Layer 6 of a small transformer language model trained on English Wikipedia (9 layers, counted from 0, width 96).
A neuron adds its activation times its output weights to the MLP's output. To switch it off is to set its activation to zero at one token and run the rest of the model.

Output weights of the MLP neurons that the questions are about. A number n stands for (n - 128) times 0.0029.
n28: 113, 155, 157, 127, 114, 154, 207, 160, 85, 165, 105, 144, 169, 184, 180, 202, 120, 68, 98, 144, 142, 152, 87, 141, 64, 151, 178, 129, 149, 162, 157, 112, 115, 157, 112, 111, 158, 94, 119, 135, 118, 157, 130, 118, 83, 82, 144, 118, 138, 140, 177, 101, 71, 77, 134, 146, 152, 184, 153, 145, 214, 74, 146, 112, 187, 116, 105, 144, 141, 152, 125, 131, 73, 110, 129, 154, 61, 106, 159, 148, 157, 110, 174, 98, 130, 118, 53, 74, 110, 139, 151, 66, 103, 133, 131, 66
n62: 146, 99, 151, 136, 81, 102, 121, 86, 121, 123, 196, 132, 108, 121, 143, 78, 131, 120, 53, 161, 191, 93, 103, 105, 136, 130, 88, 130, 172, 121, 142, 195, 169, 94, 114, 140, 221, 158, 82, 163, 153, 109, 132, 167, 93, 104, 63, 175, 131, 112, 140, 75, 110, 65, 99, 135, 125, 151, 144, 132, 173, 152, 132, 118, 147, 141, 141, 127, 133, 225, 117, 72, 108, 92, 139, 91, 82, 192, 190, 109, 120, 117, 127, 195, 145, 158, 73, 196, 123, 98, 98, 212, 114, 159, 123, 117
n68: 163, 141, 107, 170, 175, 101, 174, 56, 99, 123, 128, 89, 96, 92, 111, 145, 132, 126, 107, 101, 153, 105, 124, 149, 144, 161, 92, 208, 79, 100, 157, 114, 87, 140, 157, 196, 137, 139, 127, 128, 98, 146, 125, 125, 108, 165, 152, 159, 104, 109, 116, 137, 94, 182, 127, 69, 144, 131, 94, 102, 114, 93, 138, 118, 122, 140, 129, 153, 112, 64, 129, 79, 95, 180, 114, 135, 101, 101, 148, 143, 109, 149, 118, 84, 178, 147, 129, 120, 149, 139, 134, 107, 98, 179, 91, 145
n79: 109, 138, 141, 88, 139, 163, 41, 133, 131, 122, 143, 140, 154, 207, 146, 133, 167, 120, 158, 163, 137, 105, 124, 87, 75, 105, 82, 184, 138, 164, 107, 125, 96, 135, 120, 148, 190, 118, 121, 138, 115, 138, 168, 128, 120, 117, 95, 142, 164, 131, 129, 135, 139, 94, 132, 119, 169, 114, 136, 65, 162, 138, 121, 149, 103, 195, 148, 95, 135, 159, 168, 137, 133, 71, 158, 126, 69, 85, 170, 149, 137, 110, 145, 178, 138, 123, 151, 108, 71, 92, 115, 147, 126, 196, 97, 109
n81: 148, 135, 84, 109, 173, 130, 152, 160, 139, 194, 99, 157, 50, 131, 169, 96, 180, 134, 88, 104, 114, 122, 85, 124, 101, 122, 88, 159, 88, 124, 184, 104, 154, 137, 114, 163, 115, 97, 174, 129, 143, 99, 114, 121, 114, 206, 111, 153, 135, 60, 140, 171, 174, 105, 157, 119, 156, 152, 120, 133, 153, 135, 142, 139, 111, 123, 128, 171, 97, 50, 121, 119, 168, 105, 145, 86, 141, 165, 77, 153, 144, 115, 144, 141, 149, 101, 164, 157, 145, 99, 107, 100, 116, 110, 146, 109
n124: 80, 175, 82, 79, 152, 82, 146, 202, 120, 106, 145, 126, 104, 145, 71, 47, 158, 121, 139, 133, 94, 146, 135, 127, 121, 125, 155, 123, 91, 171, 96, 121, 79, 143, 89, 112, 147, 93, 140, 96, 83, 81, 103, 120, 164, 120, 111, 151, 122, 87, 124, 119, 86, 111, 144, 176, 153, 128, 205, 122, 70, 136, 161, 144, 158, 109, 107, 94, 113, 144, 135, 139, 155, 146, 127, 134, 139, 84, 96, 123, 99, 71, 172, 39, 150, 115, 115, 129, 98, 153, 107, 123, 102, 103, 155, 47
n142: 117, 87, 148, 110, 129, 117, 165, 87, 129, 126, 31, 175, 145, 142, 197, 113, 149, 157, 99, 107, 209, 77, 137, 147, 133, 136, 161, 129, 100, 183, 147, 119, 62, 135, 150, 104, 173, 63, 197, 157, 153, 91, 142, 155, 124, 117, 178, 114, 190, 122, 125, 138, 197, 94, 150, 137, 92, 135, 181, 109, 128, 118, 204, 159, 120, 127, 111, 106, 172, 157, 123, 133, 130, 147, 169, 135, 99, 68, 118, 97, 135, 180, 173, 163, 92, 99, 96, 92, 91, 125, 142, 112, 142, 136, 120, 99
n147: 103, 134, 115, 76, 111, 108, 104, 114, 134, 177, 137, 143, 151, 158, 136, 122, 78, 151, 86, 117, 111, 122, 96, 130, 114, 147, 114, 124, 150, 167, 122, 129, 155, 135, 110, 157, 99, 170, 68, 116, 128, 59, 137, 84, 121, 165, 117, 132, 116, 129, 118, 115, 93, 88, 142, 147, 152, 136, 115, 149, 165, 206, 153, 135, 129, 91, 123, 125, 111, 177, 92, 165, 177, 127, 136, 106, 164, 135, 139, 166, 145, 146, 90, 101, 158, 115, 94, 160, 121, 113, 146, 108, 91, 111, 151, 63
n156: 119, 135, 128, 107, 119, 144, 134, 80, 143, 127, 145, 151, 83, 91, 149, 128, 130, 144, 88, 142, 166, 85, 132, 138, 113, 122, 84, 152, 78, 147, 169, 75, 82, 158, 136, 128, 173, 109, 219, 137, 116, 109, 159, 148, 65, 88, 134, 156, 236, 87, 111, 156, 163, 141, 182, 57, 84, 95, 137, 109, 142, 162, 111, 118, 184, 175, 192, 174, 126, 111, 151, 169, 77, 132, 90, 68, 92, 147, 100, 149, 147, 179, 122, 124, 89, 116, 102, 101, 186, 112, 73, 109, 139, 85, 102, 133
n217: 177, 113, 131, 59, 129, 77, 171, 73, 114, 131, 87, 191, 142, 112, 77, 117, 137, 119, 129, 131, 132, 139, 164, 150, 155, 129, 118, 128, 88, 103, 136, 152, 116, 105, 148, 116, 176, 114, 89, 141, 160, 126, 132, 156, 127, 147, 108, 118, 133, 105, 122, 56, 146, 183, 156, 171, 104, 86, 114, 135, 98, 157, 157, 115, 137, 139, 132, 122, 111, 87, 140, 91, 117, 113, 140, 57, 171, 156, 114, 181, 133, 113, 104, 151, 98, 168, 140, 169, 148, 202, 122, 158, 114, 98, 96, 168
n227: 126, 99, 129, 108, 150, 133, 140, 69, 126, 179, 156, 143, 112, 120, 154, 85, 166, 152, 153, 128, 175, 117, 197, 182, 206, 129, 116, 186, 150, 106, 132, 164, 104, 157, 110, 131, 150, 129, 168, 130, 158, 126, 104, 126, 135, 109, 81, 126, 125, 183, 102, 137, 122, 115, 102, 118, 119, 175, 105, 163, 161, 182, 125, 130, 96, 106, 95, 186, 149, 153, 105, 107, 183, 137, 115, 146, 87, 92, 123, 119, 90, 119, 170, 169, 161, 147, 115, 125, 161, 141, 94, 195, 131, 118, 150, 121
n233: 199, 132, 99, 221, 137, 107, 89, 103, 134, 117, 153, 88, 110, 163, 118, 206, 134, 131, 144, 215, 177, 130, 171, 105, 161, 98, 106, 124, 79, 84, 111, 128, 166, 130, 150, 78, 46, 152, 115, 166, 182, 125, 105, 78, 142, 146, 123, 115, 95, 199, 100, 132, 194, 100, 167, 147, 99, 74, 103, 77, 153, 115, 151, 81, 56, 141, 119, 94, 86, 132, 137, 121, 104, 156, 110, 9, 118, 121, 156, 83, 150, 158, 99, 176, 102, 100, 189, 149, 147, 156, 146, 87, 104, 106, 64, 146
n234: 128, 136, 134, 157, 233, 115, 110, 166, 190, 160, 81, 90, 147, 103, 86, 108, 105, 135, 112, 129, 89, 138, 116, 120, 168, 184, 141, 67, 154, 138, 166, 99, 201, 135, 84, 99, 174, 73, 103, 130, 76, 137, 122, 100, 155, 131, 103, 153, 124, 98, 118, 141, 183, 131, 90, 151, 119, 104, 112, 134, 134, 130, 183, 190, 78, 111, 145, 102, 121, 117, 168, 103, 107, 129, 153, 173, 143, 120, 131, 144, 142, 113, 143, 117, 128, 107, 163, 148, 168, 122, 164, 118, 121, 119, 156, 156
n270: 101, 113, 106, 111, 41, 84, 127, 93, 100, 138, 143, 163, 173, 90, 154, 120, 65, 66, 60, 96, 153, 137, 135, 80, 183, 143, 102, 135, 105, 113, 133, 134, 111, 99, 84, 163, 100, 162, 112, 154, 87, 153, 179, 164, 163, 126, 92, 180, 132, 154, 124, 74, 88, 116, 92, 116, 116, 153, 156, 119, 146, 101, 181, 131, 117, 174, 169, 62, 122, 72, 98, 144, 93, 115, 104, 193, 166, 157, 133, 126, 111, 98, 188, 149, 182, 135, 133, 173, 60, 107, 91, 171, 145, 94, 84, 124
n294: 73, 144, 98, 96, 197, 122, 125, 152, 140, 152, 126, 121, 137, 123, 195, 135, 126, 47, 130, 148, 121, 129, 120, 96, 131, 114, 51, 64, 157, 160, 120, 105, 98, 121, 152, 82, 157, 133, 210, 112, 171, 146, 95, 107, 161, 176, 95, 144, 204, 112, 117, 139, 123, 103, 166, 139, 116, 123, 155, 89, 115, 121, 113, 108, 124, 158, 191, 149, 153, 110, 47, 110, 147, 84, 58, 200, 151, 107, 146, 130, 80, 169, 179, 117, 84, 139, 42, 91, 28, 102, 109, 109, 135, 121, 119, 137

Each question names a token from some text and the token that comes next. It shows the activations a of the neurons there, in the order above. A number n stands for (n - 128) times 0.036.

Then comes g, the gradient of the next token's log-probability with respect to the MLP's output, scaled to length 1. A neuron's effect is roughly proportional to its activation times (output weights . g). A number n stands for (n - 128) times 0.0036.

"om", then "in"
a: 128, 128, 128, 128, 128, 128, 184, 128, 130, 128, 128, 128, 128, 128, 131
g: 78, 72, 145, 117, 137, 124, 84, 72, 154, 146, 119, 102, 138, 79, 117, 132, 102, 118, 129, 212, 140, 153, 176, 180, 142, 120, 159, 137, 137, 102, 133, 81, 144, 147, 162, 155, 81, 106, 148, 136, 61, 125, 128, 150, 130, 129, 119, 167, 126, 133, 157, 84, 149, 155, 153, 112, 62, 118, 88, 157, 134, 157, 129, 138, 135, 118, 151, 158, 133, 130, 129, 119, 108, 113, 64, 134, 154, 112, 87, 118, 139, 162, 96, 146, 158, 114, 132, 128, 125, 87, 89, 148, 98, 97, 135, 142
Which neuron, switched off, raises the next token's probability most? n142

"e", then "."
a: 128, 128, 157, 128, 128, 128, 128, 132, 133, 128, 128, 128, 128, 131, 128
g: 180, 110, 154, 118, 107, 184, 188, 102, 97, 94, 165, 130, 92, 142, 151, 142, 123, 122, 120, 161, 184, 136, 128, 182, 116, 152, 65, 137, 149, 129, 136, 125, 131, 155, 91, 159, 125, 176, 93, 150, 118, 128, 101, 140, 189, 77, 112, 113, 94, 144, 93, 161, 109, 137, 129, 170, 152, 174, 152, 127, 114, 115, 153, 139, 109, 104, 133, 110, 154, 112, 126, 102, 161, 136, 146, 86, 132, 83, 132, 100, 144, 144, 117, 155, 103, 143, 79, 160, 140, 107, 70, 104, 93, 127, 149, 90
Which neuron, switched off, lowers the next token's probability most? n68

"e", then "an "
a: 128, 128, 139, 128, 128, 130, 128, 132, 128, 128, 128, 128, 128, 128, 128
g: 96, 158, 132, 129, 109, 128, 147, 114, 122, 96, 73, 172, 137, 156, 143, 145, 85, 69, 123, 98, 96, 169, 114, 142, 146, 73, 115, 108, 155, 97, 120, 63, 165, 117, 127, 70, 126, 159, 142, 160, 115, 120, 133, 128, 115, 140, 125, 163, 118, 143, 169, 117, 159, 161, 120, 115, 122, 157, 86, 124, 136, 90, 133, 128, 162, 110, 127, 147, 150, 154, 136, 165, 112, 98, 140, 117, 163, 97, 104, 101, 137, 190, 130, 131, 115, 100, 118, 110, 131, 131, 96, 134, 228, 77, 164, 157
Which neuron, switched off, raises the next token's probability most? n68

"a", then "an"
a: 128, 128, 128, 128, 128, 128, 128, 128, 151, 128, 128, 128, 128, 128, 128
g: 112, 155, 131, 112, 118, 142, 135, 138, 147, 151, 105, 102, 132, 120, 137, 126, 111, 139, 176, 72, 107, 157, 133, 135, 159, 107, 105, 180, 156, 108, 93, 126, 119, 153, 123, 118, 132, 155, 157, 144, 92, 83, 121, 94, 94, 164, 180, 127, 114, 165, 152, 123, 122, 151, 145, 147, 196, 175, 135, 127, 176, 94, 133, 158, 148, 146, 177, 77, 136, 119, 162, 148, 143, 98, 177, 141, 78, 138, 109, 94, 119, 139, 120, 90, 159, 157, 138, 173, 146, 176, 154, 118, 194, 142, 167, 172
Which neuron, switched off, raises the next token's probability most? n156

"s", then ": "
a: 128, 128, 128, 128, 130, 128, 128, 133, 128, 128, 164, 128, 128, 128, 128
g: 119, 157, 92, 123, 98, 130, 94, 87, 81, 120, 123, 121, 119, 125, 153, 78, 144, 104, 141, 148, 131, 142, 115, 86, 106, 133, 151, 177, 148, 107, 153, 108, 162, 112, 111, 129, 123, 115, 134, 90, 112, 91, 175, 144, 166, 120, 133, 104, 158, 111, 171, 122, 123, 126, 129, 143, 85, 117, 134, 172, 134, 127, 93, 95, 176, 113, 136, 169, 85, 173, 151, 146, 127, 159, 128, 102, 99, 134, 112, 63, 111, 189, 190, 161, 119, 80, 113, 135, 115, 71, 143, 188, 110, 88, 103, 112
Which neuron, switched off, lowers the next token's probability most? n227

"in", then "ations "
a: 128, 128, 128, 128, 133, 128, 128, 138, 129, 128, 128, 128, 128, 128, 185
g: 170, 141, 116, 123, 197, 127, 99, 113, 133, 150, 176, 127, 153, 120, 139, 127, 116, 127, 89, 145, 96, 132, 125, 102, 138, 152, 145, 110, 147, 90, 151, 115, 108, 128, 149, 121, 109, 149, 135, 159, 68, 137, 137, 171, 138, 141, 176, 190, 112, 98, 99, 153, 119, 130, 101, 98, 120, 88, 117, 107, 121, 171, 96, 132, 108, 85, 142, 110, 145, 121, 129, 114, 58, 43, 101, 81, 155, 165, 120, 129, 102, 143, 152, 89, 141, 125, 105, 111, 148, 93, 125, 79, 149, 190, 143, 155
Which neuron, switched off, lowers the next token's probability most? n294

". ", then "In"
a: 128, 128, 128, 128, 128, 128, 128, 128, 128, 128, 128, 128, 155, 128, 128
g: 166, 133, 138, 127, 139, 83, 146, 144, 144, 112, 132, 157, 137, 105, 136, 140, 66, 142, 110, 154, 118, 121, 159, 163, 116, 80, 148, 109, 106, 146, 107, 121, 131, 155, 129, 69, 138, 138, 107, 155, 80, 184, 101, 73, 89, 123, 106, 149, 119, 121, 165, 105, 119, 86, 152, 168, 143, 109, 121, 110, 131, 96, 101, 159, 123, 157, 144, 161, 62, 148, 86, 151, 108, 114, 88, 141, 139, 128, 135, 82, 145, 173, 105, 93, 127, 130, 100, 94, 114, 106, 117, 143, 92, 109, 220, 159
Which neuron, switched off, lowers the next token's probability most? n234

"e", then "; "
a: 128, 128, 128, 128, 128, 132, 128, 135, 128, 128, 128, 128, 128, 128, 128
g: 121, 79, 133, 96, 102, 155, 158, 153, 148, 126, 131, 107, 151, 113, 153, 149, 97, 123, 89, 130, 142, 142, 117, 175, 143, 127, 93, 100, 133, 136, 122, 151, 93, 159, 159, 167, 135, 177, 90, 164, 152, 162, 118, 119, 106, 148, 87, 128, 106, 108, 68, 108, 155, 158, 166, 74, 133, 168, 143, 116, 88, 141, 160, 164, 74, 133, 125, 98, 125, 100, 169, 120, 153, 125, 110, 126, 170, 129, 170, 126, 113, 101, 57, 118, 164, 127, 115, 96, 158, 180, 121, 114, 137, 185, 167, 109
Which neuron, switched off, lowers the next token's probability most? n147

"t ", then "re"
a: 128, 128, 128, 128, 128, 128, 128, 128, 128, 149, 128, 129, 128, 168, 128
g: 113, 138, 140, 101, 123, 152, 145, 168, 144, 107, 169, 138, 127, 132, 140, 123, 37, 85, 87, 120, 111, 87, 154, 142, 153, 105, 170, 82, 101, 147, 112, 139, 136, 145, 109, 118, 143, 107, 102, 72, 118, 110, 130, 112, 88, 120, 123, 184, 137, 140, 137, 155, 163, 113, 91, 135, 123, 139, 73, 172, 166, 136, 142, 150, 123, 104, 143, 125, 157, 118, 118, 118, 119, 109, 109, 162, 132, 182, 158, 199, 153, 97, 126, 106, 91, 112, 200, 108, 72, 112, 123, 104, 153, 138, 153, 119
Which neuron, switched off, raises the next token's probability most? n217

"ad", then "y "
a: 133, 128, 130, 128, 128, 184, 128, 128, 128, 137, 128, 128, 128, 128, 128
g: 103, 126, 145, 136, 133, 101, 123, 218, 107, 118, 139, 95, 157, 77, 72, 86, 151, 105, 82, 156, 116, 147, 167, 163, 174, 167, 116, 116, 132, 154, 128, 137, 133, 146, 139, 101, 134, 129, 129, 112, 102, 207, 156, 141, 138, 181, 117, 96, 155, 152, 130, 105, 93, 111, 122, 106, 175, 146, 116, 145, 128, 111, 169, 125, 107, 148, 131, 125, 113, 139, 95, 144, 174, 126, 83, 103, 184, 113, 122, 172, 109, 113, 144, 116, 146, 91, 111, 96, 134, 144, 126, 80, 177, 113, 138, 164
Which neuron, switched off, lowers the next token's probability most? n124

"rel", then "ated "
a: 135, 128, 128, 128, 128, 128, 128, 128, 128, 128, 128, 128, 128, 128, 145
g: 152, 98, 125, 160, 120, 67, 173, 129, 130, 125, 149, 129, 159, 102, 78, 76, 110, 95, 143, 115, 141, 126, 145, 135, 111, 100, 125, 114, 90, 118, 123, 133, 176, 175, 143, 130, 100, 116, 136, 102, 160, 109, 133, 125, 128, 54, 134, 153, 124, 83, 93, 108, 132, 91, 105, 179, 111, 186, 107, 154, 182, 128, 90, 118, 148, 117, 135, 112, 160, 55, 90, 116, 141, 120, 164, 128, 163, 141, 142, 130, 156, 115, 173, 65, 146, 126, 113, 175, 131, 96, 142, 145, 115, 156, 116, 159
Which neuron, switched off, raises the next token's probability most? n294

"in", then "o "
a: 128, 128, 128, 128, 128, 128, 128, 150, 128, 128, 134, 128, 128, 128, 128
g: 200, 76, 168, 129, 89, 139, 114, 166, 128, 107, 99, 81, 123, 106, 94, 191, 94, 160, 102, 106, 132, 119, 135, 159, 81, 104, 116, 118, 148, 125, 154, 151, 147, 140, 135, 145, 112, 99, 135, 82, 131, 191, 134, 92, 130, 162, 118, 156, 124, 127, 142, 137, 155, 136, 128, 147, 131, 115, 86, 95, 164, 133, 162, 80, 113, 108, 68, 142, 126, 101, 113, 170, 156, 104, 103, 101, 153, 109, 132, 135, 151, 140, 145, 137, 158, 119, 127, 73, 106, 97, 155, 120, 90, 186, 96, 161
Which neuron, switched off, raises the next token's probability most? n227

"k", then "ill"
a: 128, 128, 128, 128, 137, 128, 128, 128, 128, 128, 128, 128, 128, 128, 144
g: 112, 86, 93, 115, 90, 109, 128, 119, 115, 105, 145, 151, 112, 78, 154, 115, 59, 114, 139, 87, 148, 109, 93, 53, 168, 141, 122, 112, 156, 170, 79, 148, 110, 142, 100, 139, 141, 127, 178, 124, 100, 83, 121, 126, 134, 160, 155, 170, 135, 129, 104, 117, 133, 127, 173, 143, 115, 113, 112, 118, 166, 151, 107, 154, 151, 130, 117, 156, 123, 157, 118, 173, 128, 81, 128, 70, 154, 146, 70, 100, 136, 166, 143, 146, 146, 77, 129, 111, 114, 104, 125, 130, 101, 159, 87, 182
Which neuron, switched off, lowers the next token's probability most? n294

"an", then "g "
a: 128, 128, 133, 128, 128, 128, 128, 128, 128, 128, 128, 128, 128, 128, 128
g: 134, 123, 174, 164, 135, 182, 74, 153, 156, 110, 104, 159, 174, 133, 104, 114, 80, 144, 111, 115, 81, 97, 169, 121, 120, 128, 145, 203, 155, 146, 122, 150, 132, 133, 106, 93, 148, 150, 126, 123, 118, 151, 160, 124, 123, 186, 123, 95, 120, 110, 122, 143, 83, 177, 73, 147, 151, 178, 119, 138, 109, 179, 132, 106, 174, 118, 142, 111, 106, 108, 148, 85, 125, 171, 125, 139, 129, 94, 116, 129, 162, 100, 150, 130, 146, 124, 80, 138, 166, 134, 150, 124, 129, 175, 72, 154
Which neuron, switched off, lowers the next token's probability most? n68